Layer 6 of a small transformer language model trained on English Wikipedia (15 layers, counted from 0, width 96).
A neuron's activation on a vector x is SiLU(gate . x) times (in . x), where the dot is the dot product.

Input weights of the MLP neurons that the questions are about. A number n stands for (n - 500) times 0.001.
n1 gate: 358 556 508 448 712 293 440 417 634 352 613 671 234 549 309 343 336 641 743 531 428 495 514 736 423 530 762 597 400 538 380 716 706 484 471 643 467 508 500 541 535 356 396 503 484 435 605 193 579 713 719 551 451 662 515 438 554 463 606 458 457 381 346 537 613 621 549 294 545 354 526 434 592 524 299 538 416 397 871 117 479 502 436 710 496 542 589 302 762 429 519 415 381 670 162 502
n3 gate: 551 374 423 598 359 324 405 552 536 771 395 473 766 304 537 383 380 507 619 319 505 260 742 552 448 412 363 726 426 172 439 520 713 720 312 546 281 505 396 378 244 362 373 535 509 594 737 544 717 630 572 541 473 310 560 344 348 425 462 701 463 627 675 515 449 455 675 468 425 354 527 482 539 483 742 531 414 488 492 391 575 564 613 298 484 528 300 246 762 623 417 961 339 356 553 351
n5 gate: 460 18 286 348 330 379 543 574 321 334 484 262 711 579 625 822 338 649 678 548 603 673 502 583 453 217 307 553 303 487 542 671 496 446 576 356 675 461 764 678 369 588 754 178 551 619 553 693 713 615 476 501 589 604 503 797 579 261 548 429 406 589 477 536 477 638 533 387 377 413 361 694 389 665 458 455 402 500 463 370 526 380 437 332 559 433 726 400 605 626 413 613 739 310 583 606
n13 gate: 420 523 502 381 455 448 471 584 486 502 697 440 500 492 625 386 348 408 548 534 432 707 390 642 460 462 452 434 483 575 500 253 307 539 466 649 223 372 512 487 450 232 554 650 558 571 893 779 215 437 398 558 325 602 639 523 484 703 558 503 361 668 500 332 523 414 355 578 329 444 550 298 358 593 516 419 490 500 530 328 186 563 619 594 737 542 451 538 559 467 460 290 371 459 203 487
n32 gate: 535 474 618 570 466 416 330 685 567 258 599 595 602 432 722 604 395 646 667 417 432 426 460 345 390 675 490 583 543 485 734 654 441 451 449 718 362 416 555 715 687 641 455 398 352 450 536 613 535 601 619 683 278 588 474 437 166 624 797 647 368 400 568 528 690 604 690 384 717 627 586 271 491 764 660 658 328 300 783 368 464 109 499 517 535 338 556 612 493 579 534 388 651 444 334 318
n45 gate: 464 428 652 535 496 351 172 544 321 591 395 234 453 364 586 437 555 505 528 557 613 367 549 540 493 398 366 696 304 528 758 298 531 635 477 592 710 430 414 443 402 396 637 627 486 215 444 505 345 615 455 223 342 333 262 488 460 441 768 442 522 566 307 541 526 361 736 490 586 299 341 783 789 503 348 195 574 637 366 476 592 600 318 574 504 160 791 466 822 549 313 352 498 569 511 503
n102 gate: 452 641 573 611 544 473 536 617 398 795 420 595 401 213 320 335 295 156 840 604 454 236 530 726 455 498 320 729 665 301 491 415 593 659 482 544 353 484 647 543 650 215 455 450 646 410 436 377 331 658 625 322 509 568 824 430 191 621 762 664 473 957 270 479 535 308 478 295 482 355 936 460 631 505 489 444 341 319 697 749 422 468 531 325 526 482 739 207 289 437 536 315 376 675 432 387
n133 gate: 417 365 597 374 485 409 420 721 287 409 184 651 443 477 518 472 803 509 752 512 450 100 732 458 631 335 453 652 629 653 377 752 596 365 714 455 515 522 390 570 327 531 559 407 395 524 875 437 416 629 603 584 658 409 505 354 499 471 463 548 386 258 359 928 488 563 408 582 541 460 549 779 854 517 317 571 311 497 557 523 377 505 395 391 492 545 518 339 184 463 600 838 354 413 649 348
n208 gate: 324 752 371 588 395 537 695 533 592 713 566 609 340 352 421 584 463 480 384 516 764 327 655 363 734 602 508 603 429 590 227 674 372 625 667 603 425 355 410 250 340 506 483 427 416 513 352 295 299 793 387 656 529 620 331 319 572 682 656 495 375 567 498 584 451 485 546 558 523 961 464 201 861 719 450 152 421 736 708 372 542 423 364 483 507 746 705 399 545 606 650 544 663 506 452 378
n220 gate: 473 482 342 725 659 468 450 497 294 733 555 623 553 323 415 378 527 369 441 413 576 297 885 660 372 485 396 674 381 399 480 777 440 438 395 539 820 522 451 427 484 625 442 546 791 381 656 563 438 363 634 251 501 333 537 360 488 450 730 634 600 805 476 695 513 360 607 369 687 201 509 918 406 451 574 100 575 507 718 615 531 485 433 498 460 363 722 752 404 398 889 708 360 432 507 428
n244 gate: 386 463 469 215 389 662 503 610 240 420 705 291 543 435 758 576 489 491 423 607 375 463 434 697 86 478 522 638 407 417 288 469 631 532 417 403 306 630 326 537 409 409 510 455 381 536 390 439 520 797 438 733 379 622 540 719 551 433 485 523 421 428 686 292 668 549 449 258 346 444 617 764 809 315 498 583 382 603 377 635 246 865 365 537 562 327 508 436 414 652 684 479 840 525 455 443
n1 in: 463 758 598 605 715 598 394 567 666 473 577 471 350 306 311 380 440 418 650 589 374 189 269 600 556 475 307 599 657 521 582 223 543 549 486 519 410 283 399 377 412 379 481 724 505 586 526 390 358 680 570 612 496 565 390 451 504 413 650 795 360 322 344 665 516 500 440 448 309 589 625 359 542 584 330 340 395 559 410 527 497 715 459 405 567 494 679 564 441 552 504 836 393 404 646 274
n3 in: 559 593 562 455 489 408 503 439 425 731 375 451 626 575 500 717 267 762 746 525 574 562 634 382 605 455 390 536 429 715 612 520 444 174 467 736 570 338 298 172 354 616 274 400 350 470 409 600 490 510 431 584 435 739 622 850 410 476 339 633 589 393 733 717 762 437 508 443 453 651 546 630 504 342 416 385 462 526 442 438 614 550 593 513 620 390 336 376 345 396 433 779 768 457 715 601
n5 in: 560 470 571 618 626 432 555 666 591 467 500 425 505 521 376 380 379 621 477 777 522 512 366 387 480 545 508 587 466 508 485 588 587 244 494 419 707 542 420 430 567 606 303 652 534 562 242 356 430 532 428 487 661 370 657 363 282 601 477 602 552 365 437 758 657 458 681 350 299 305 421 567 572 313 521 486 673 724 513 740 431 552 397 602 547 670 535 139 494 317 600 219 490 610 898 215
n13 in: 300 627 602 100 631 691 382 595 489 513 347 419 539 502 548 546 455 447 483 523 472 371 449 567 540 505 472 588 424 562 416 484 683 339 545 698 637 454 779 491 540 404 532 643 747 229 549 319 489 760 508 604 405 343 375 540 771 481 395 533 580 536 469 408 571 321 667 313 438 569 465 538 568 316 412 649 436 391 548 306 687 669 423 435 768 603 420 267 500 461 540 690 462 391 435 741
n32 in: 552 594 369 719 613 415 622 512 480 805 322 493 404 436 443 469 621 484 418 762 111 365 531 269 215 600 713 647 529 353 480 341 510 383 528 501 805 423 594 648 289 315 575 688 662 246 597 668 674 498 355 501 500 637 586 366 554 656 396 452 463 547 728 529 730 745 524 628 467 375 326 583 354 380 376 227 443 679 383 573 557 491 571 597 296 604 670 339 316 641 557 653 504 593 330 345
n45 in: 396 492 523 536 728 300 587 513 457 551 836 513 610 669 611 579 443 636 294 598 500 504 485 464 542 542 329 479 645 568 729 619 277 556 596 557 603 526 534 602 407 570 443 393 345 487 490 152 315 546 558 439 533 534 326 329 530 452 438 514 269 391 552 562 571 502 219 413 412 578 590 531 644 307 266 423 725 560 444 391 421 303 295 597 595 502 483 368 732 578 471 484 397 766 820 432
n102 in: 199 366 382 452 687 512 384 408 715 244 445 293 500 329 512 248 387 711 521 223 688 504 638 520 805 304 553 608 416 560 591 266 460 736 449 463 393 775 507 532 433 55 762 564 431 448 445 518 732 496 510 460 398 732 358 728 574 421 477 386 554 628 419 590 283 296 524 508 588 400 385 440 606 576 690 358 537 467 646 395 422 496 418 488 551 356 651 345 521 335 548 495 542 739 154 374
n133 in: 460 341 733 484 342 621 642 565 591 561 348 352 546 354 469 467 405 385 325 725 599 623 417 319 485 478 474 377 732 593 663 418 615 599 344 434 623 473 495 724 305 392 637 351 250 781 588 803 480 536 326 408 453 600 299 558 579 306 339 488 410 454 342 423 697 189 706 519 199 561 589 684 539 681 508 429 467 715 657 620 378 316 388 397 536 166 447 411 474 432 582 619 616 570 728 473
n208 in: 702 586 344 316 481 701 496 457 180 530 444 505 601 442 515 605 278 764 448 460 597 587 415 552 592 727 398 479 768 292 495 493 665 583 284 596 427 327 510 511 345 573 565 366 674 737 355 528 477 635 276 327 391 546 634 284 354 353 166 372 560 395 417 374 223 377 364 417 457 631 562 458 285 585 397 248 545 394 401 504 323 465 456 269 491 642 407 221 240 775 225 510 611 617 577 442
n220 in: 329 366 889 519 574 735 663 420 363 514 665 573 286 480 626 530 504 518 396 207 486 675 852 467 612 680 360 476 543 512 388 288 410 361 451 637 501 722 789 402 436 498 687 448 472 382 618 469 492 566 479 708 320 506 426 583 569 444 521 576 463 315 528 406 429 355 325 403 430 803 771 418 612 431 561 392 654 558 596 684 498 487 692 620 563 497 527 495 394 543 450 697 281 397 559 513
n244 in: 474 659 653 257 448 638 489 374 677 565 409 329 469 450 389 547 495 676 379 435 720 649 537 452 397 528 386 335 432 508 801 571 606 592 554 517 501 446 451 709 305 152 295 705 503 515 261 405 672 499 484 446 545 499 139 342 449 387 362 428 491 598 296 309 454 661 387 558 583 551 559 655 541 482 397 575 519 438 474 497 522 359 671 327 543 560 502 632 574 529 361 494 503 257 269 510

Each question shows a token from some text and the vector x that enters the MLP there. A number n stands for (n - 500) times 0.01.

" f": 653 495 486 497 464 503 312 466 531 407 638 397 572 633 496 458 208 573 503 307 454 508 508 567 425 527 484 473 432 356 438 555 617 392 581 414 465 521 548 346 590 425 495 423 304 574 439 589 623 506 486 486 518 540 541 555 612 340 375 448 479 548 426 504 435 486 224 508 625 463 331 552 527 587 462 557 410 647 414 510 505 729 618 550 492 548 201 462 417 516 565 600 495 550 528 454
Which neuron fires most, and how strongly? n3, at about 2.1

"riend": 525 591 516 315 457 525 433 440 671 430 414 453 471 597 587 528 473 710 510 647 523 408 413 378 565 508 498 448 553 647 560 423 519 455 521 454 556 488 585 634 654 526 487 628 524 358 374 426 278 527 460 488 478 567 364 603 710 521 624 495 564 545 510 386 577 452 526 513 248 452 389 306 461 549 430 493 597 632 471 470 515 530 615 638 500 529 489 512 660 586 426 554 545 516 400 429
The two highest activations, in order: n13, n45

"\n": 510 508 458 402 446 624 536 261 479 478 551 526 485 512 507 428 526 502 438 488 540 545 386 318 576 498 437 467 523 505 603 452 466 429 456 475 495 559 463 535 428 453 386 491 411 622 515 520 489 365 586 498 489 562 386 502 564 509 552 616 489 504 416 818 571 500 475 563 607 653 485 536 474 440 489 514 442 436 541 556 532 543 478 433 506 419 355 519 559 609 513 426 633 525 490 513
Which neuron fires most, and how strongly? n13, at about 0.3

"/": 532 457 603 770 322 401 610 433 416 567 728 506 539 553 473 541 310 383 330 481 565 304 579 211 513 425 433 510 494 236 626 333 594 792 528 507 414 198 376 395 386 616 517 582 343 524 557 359 557 570 473 365 539 456 393 480 664 525 463 516 451 511 455 504 291 525 640 477 580 474 381 411 359 446 470 481 267 446 534 487 518 614 449 517 502 503 494 517 469 591 417 244 305 828 581 754
The two highest activations, in order: n45, n208

" |": 487 534 565 419 634 489 448 368 495 551 519 522 666 525 439 515 454 410 418 577 475 475 501 484 455 533 397 505 441 587 577 538 585 562 493 512 427 541 522 538 483 563 470 451 525 424 350 475 476 386 522 528 510 598 492 545 545 524 444 625 487 472 456 488 634 414 511 464 379 421 507 365 331 443 400 591 571 505 410 512 483 475 457 466 513 510 528 461 526 428 570 404 407 534 541 363
The neuron with the highest activation: n220

"our": 414 460 804 514 537 567 462 440 757 586 372 490 479 257 459 479 492 529 497 518 409 375 569 351 634 436 404 465 429 378 520 570 528 391 485 461 621 341 204 462 554 228 653 578 468 564 448 574 327 376 441 593 398 624 459 487 688 589 507 534 443 547 528 545 504 524 622 562 465 517 513 384 494 607 524 521 480 629 533 527 499 397 460 487 503 496 403 390 429 379 667 574 427 732 644 372
The neuron with the highest activation: n133

" was": 615 388 330 420 508 298 538 385 396 337 593 427 491 447 460 543 531 350 368 631 609 352 386 520 633 488 430 483 606 570 622 506 430 257 488 488 506 572 639 514 801 730 458 416 663 591 498 447 483 442 512 548 517 427 488 491 632 550 495 449 460 523 457 314 695 553 534 481 600 386 415 427 237 311 676 520 587 420 512 457 523 519 406 331 508 411 414 417 523 559 547 390 558 511 530 505
Which neuron fires most, and how strongly? n5, at about 2.1

"s": 606 473 693 782 647 560 547 488 272 580 412 392 565 540 229 575 437 454 484 459 503 655 555 516 551 432 347 461 394 571 625 499 318 682 479 436 696 602 593 590 513 278 473 568 569 483 396 489 629 485 473 407 505 377 475 579 535 530 543 463 570 476 441 590 512 477 413 488 518 368 413 433 606 336 327 432 529 485 606 560 512 520 588 488 499 505 324 459 375 410 468 461 484 570 748 673
The three highest activations, in order: n45, n220, n102

"i": 675 513 379 463 644 573 627 407 494 495 477 581 385 434 397 400 337 434 621 357 572 356 696 365 508 415 432 486 481 667 388 683 537 379 470 472 743 407 654 634 482 502 412 530 503 541 394 413 498 573 497 448 687 534 460 475 700 337 362 574 427 432 591 510 444 475 474 593 499 552 479 552 656 554 545 463 277 414 459 564 498 319 465 483 499 557 518 646 475 448 464 622 482 435 504 636
Which neuron fires most, and how strongly? n220, at about 1.2

" 0": 678 508 498 374 449 442 464 378 585 453 480 573 497 463 364 487 481 463 434 374 590 478 581 348 484 546 431 511 471 654 706 497 443 518 553 539 422 546 754 539 609 300 531 496 506 467 407 393 516 580 498 489 523 719 480 574 486 626 528 585 347 544 438 488 414 522 444 501 535 390 482 445 464 490 560 474 541 461 365 491 594 537 596 357 512 558 538 464 555 537 474 541 341 471 649 558
The neuron with the highest activation: n102

"amily": 616 515 689 484 506 454 444 378 480 224 401 460 534 664 549 584 428 480 426 324 485 424 399 372 564 352 520 457 348 590 413 414 446 351 479 540 503 452 543 571 542 434 517 582 594 479 534 364 407 524 530 428 374 440 648 399 575 472 409 451 491 627 490 538 502 290 308 554 393 531 466 473 405 832 486 477 436 506 468 520 538 383 417 656 506 504 412 504 477 424 455 459 338 645 564 482
The neuron with the highest activation: n13

"ent": 586 434 364 404 497 483 401 371 605 669 547 547 568 525 547 646 674 447 513 332 630 474 516 592 621 452 356 454 479 621 478 418 594 498 522 503 364 624 705 505 562 670 546 456 427 502 317 634 503 481 490 498 354 538 577 509 564 369 638 464 569 526 509 348 475 479 683 535 570 469 525 377 387 258 665 460 602 498 481 492 532 492 525 722 503 464 394 608 608 548 470 548 597 685 306 413
Which neuron fires most, and how strongly? n1, at about 0.77

"ig": 399 545 365 586 654 566 685 484 593 352 655 484 520 445 600 660 253 548 378 604 626 658 632 554 525 554 357 473 461 528 505 527 466 600 472 486 457 608 683 197 726 503 318 557 339 555 545 541 484 465 471 414 376 790 736 622 521 456 532 469 481 501 540 632 501 417 593 517 494 459 494 678 440 244 684 324 680 511 465 509 523 439 354 532 496 502 420 626 480 441 523 715 504 640 445 568
Which neuron fires most, and how strongly? n220, at about 4.8

"olog": 592 625 388 567 501 465 562 442 673 513 424 494 570 435 684 522 539 522 572 520 530 587 407 403 557 436 414 483 452 315 611 510 520 433 504 469 683 555 691 595 428 531 567 501 266 585 428 382 618 566 441 546 576 632 566 477 478 501 525 465 359 523 630 526 652 315 572 574 392 313 430 574 680 517 712 401 423 375 395 504 566 392 511 617 495 507 554 589 474 275 333 518 449 596 496 736
The neuron with the highest activation: n5

" N": 420 487 399 563 402 475 430 450 442 461 420 460 545 379 572 401 395 491 557 336 545 590 537 413 549 386 377 471 565 549 465 296 548 609 656 365 454 654 513 496 455 435 624 473 489 437 507 488 567 367 522 573 591 615 540 581 572 542 456 493 343 532 436 562 320 451 299 491 550 280 455 383 638 505 633 465 554 501 473 551 462 499 439 466 498 524 487 538 626 471 550 449 375 735 559 529
Which neuron fires most, and how strongly? n102, at about 4.9

" F": 689 518 536 491 467 486 473 362 456 458 613 533 540 471 392 499 467 549 396 511 536 468 479 567 422 428 548 472 497 442 486 499 476 551 672 361 499 580 407 297 584 433 435 440 530 605 503 610 609 433 471 526 438 572 554 554 535 427 520 510 602 526 504 637 317 468 445 498 536 380 400 626 489 615 574 490 464 660 410 552 503 589 509 617 496 555 478 538 480 578 587 445 422 486 614 286
The neuron with the highest activation: n13

"c": 561 448 529 581 382 682 547 506 370 525 691 374 490 510 447 443 490 449 436 301 560 571 473 408 600 382 574 456 508 476 500 468 521 528 548 428 597 654 607 231 451 463 482 430 534 520 563 493 769 547 488 572 536 452 631 483 636 426 362 463 529 475 605 498 301 481 636 509 460 633 426 489 497 321 550 444 478 562 593 550 521 313 601 467 492 554 460 410 518 432 546 555 550 433 557 392
The neuron with the highest activation: n3

"h": 590 426 613 631 455 452 399 377 428 431 417 536 534 426 429 643 253 526 416 633 603 712 467 567 501 612 463 478 597 483 448 590 599 752 467 476 504 655 460 450 565 312 364 439 516 567 428 514 653 635 475 475 634 471 519 402 622 469 385 454 507 396 491 490 635 556 458 521 463 728 276 431 536 779 419 507 613 418 495 584 503 713 730 508 496 531 89 453 680 404 508 562 262 360 544 533
The neuron with the highest activation: n32

"g": 340 492 672 800 669 459 642 468 477 440 571 335 573 492 409 488 390 477 337 445 504 710 828 467 503 484 469 471 593 628 564 617 484 730 516 409 583 584 334 564 500 314 691 564 426 514 530 589 633 528 478 509 431 490 469 617 626 538 471 490 513 567 497 504 467 596 465 502 466 356 465 548 436 399 558 420 442 627 527 622 489 552 467 542 496 506 726 532 453 466 481 590 613 635 584 778
The neuron with the highest activation: n220

"os": 908 685 607 583 580 497 685 445 479 522 439 421 487 550 486 417 475 444 454 278 586 619 405 463 691 588 583 480 432 803 631 673 265 367 412 510 479 417 638 631 572 472 474 498 345 505 395 536 357 424 481 463 686 530 434 390 480 336 466 490 493 537 573 339 430 465 365 535 501 758 515 420 498 202 446 517 358 744 640 496 489 471 441 504 498 508 525 553 422 615 526 416 279 529 375 510
The three highest activations, in order: n208, n102, n1

"ill": 500 607 322 590 447 515 622 454 497 457 449 415 515 508 491 554 608 488 333 457 489 498 583 350 656 582 509 454 441 608 336 607 474 504 508 485 495 531 677 619 427 635 533 591 465 655 428 431 570 383 501 553 500 623 680 678 490 587 526 468 522 517 601 357 417 252 587 559 607 366 443 411 336 339 476 415 392 544 671 514 534 291 444 665 500 467 671 624 422 427 471 434 516 675 561 459
Which neuron fires most, and how strongly? n1, at about 0.88

"ers": 583 490 315 665 522 583 327 503 530 586 348 454 525 548 380 553 557 589 459 450 504 463 566 479 483 402 534 464 488 372 593 432 255 421 501 453 574 576 569 655 576 471 448 586 595 389 314 559 542 406 455 415 390 436 588 478 668 508 587 507 410 609 500 540 676 464 331 561 571 381 615 432 657 405 446 467 593 410 464 528 529 583 580 614 505 385 396 539 493 409 466 277 398 612 568 528
The neuron with the highest activation: n45

" \"": 715 617 504 755 664 482 476 412 591 438 504 513 396 612 507 279 426 406 474 388 477 444 513 494 545 495 565 493 705 444 549 510 733 572 494 472 541 485 386 427 564 425 567 495 442 504 655 412 309 408 460 512 700 425 491 509 733 411 525 553 506 532 363 387 556 625 527 490 541 443 394 358 567 406 499 532 349 526 502 499 478 551 394 447 504 458 208 496 813 590 508 655 60 666 455 684
Which neuron fires most, and how strongly? n1, at about 6.6

".": 550 449 650 446 417 398 564 435 540 520 360 505 516 530 457 565 599 520 438 367 309 513 556 419 566 481 460 467 490 690 543 543 524 369 451 380 616 383 360 322 418 576 517 468 399 520 462 322 525 527 486 436 358 554 362 682 656 426 257 503 507 488 606 699 484 461 613 484 514 493 546 495 551 498 399 579 407 396 745 522 565 588 379 510 505 456 569 543 443 501 488 573 502 571 519 462
Which neuron fires most, and how strongly? n133, at about 5

"e": 486 373 545 527 598 694 426 356 515 391 385 474 417 465 434 404 644 387 617 406 136 496 671 413 428 623 363 462 328 616 526 457 391 685 536 495 490 548 524 551 677 470 510 510 469 584 371 511 543 545 504 557 520 514 630 486 669 350 388 517 439 387 471 392 393 533 526 534 412 567 445 568 426 485 520 503 347 797 264 490 528 494 513 499 501 531 187 427 389 551 550 536 159 521 557 403
The two highest activations, in order: n133, n45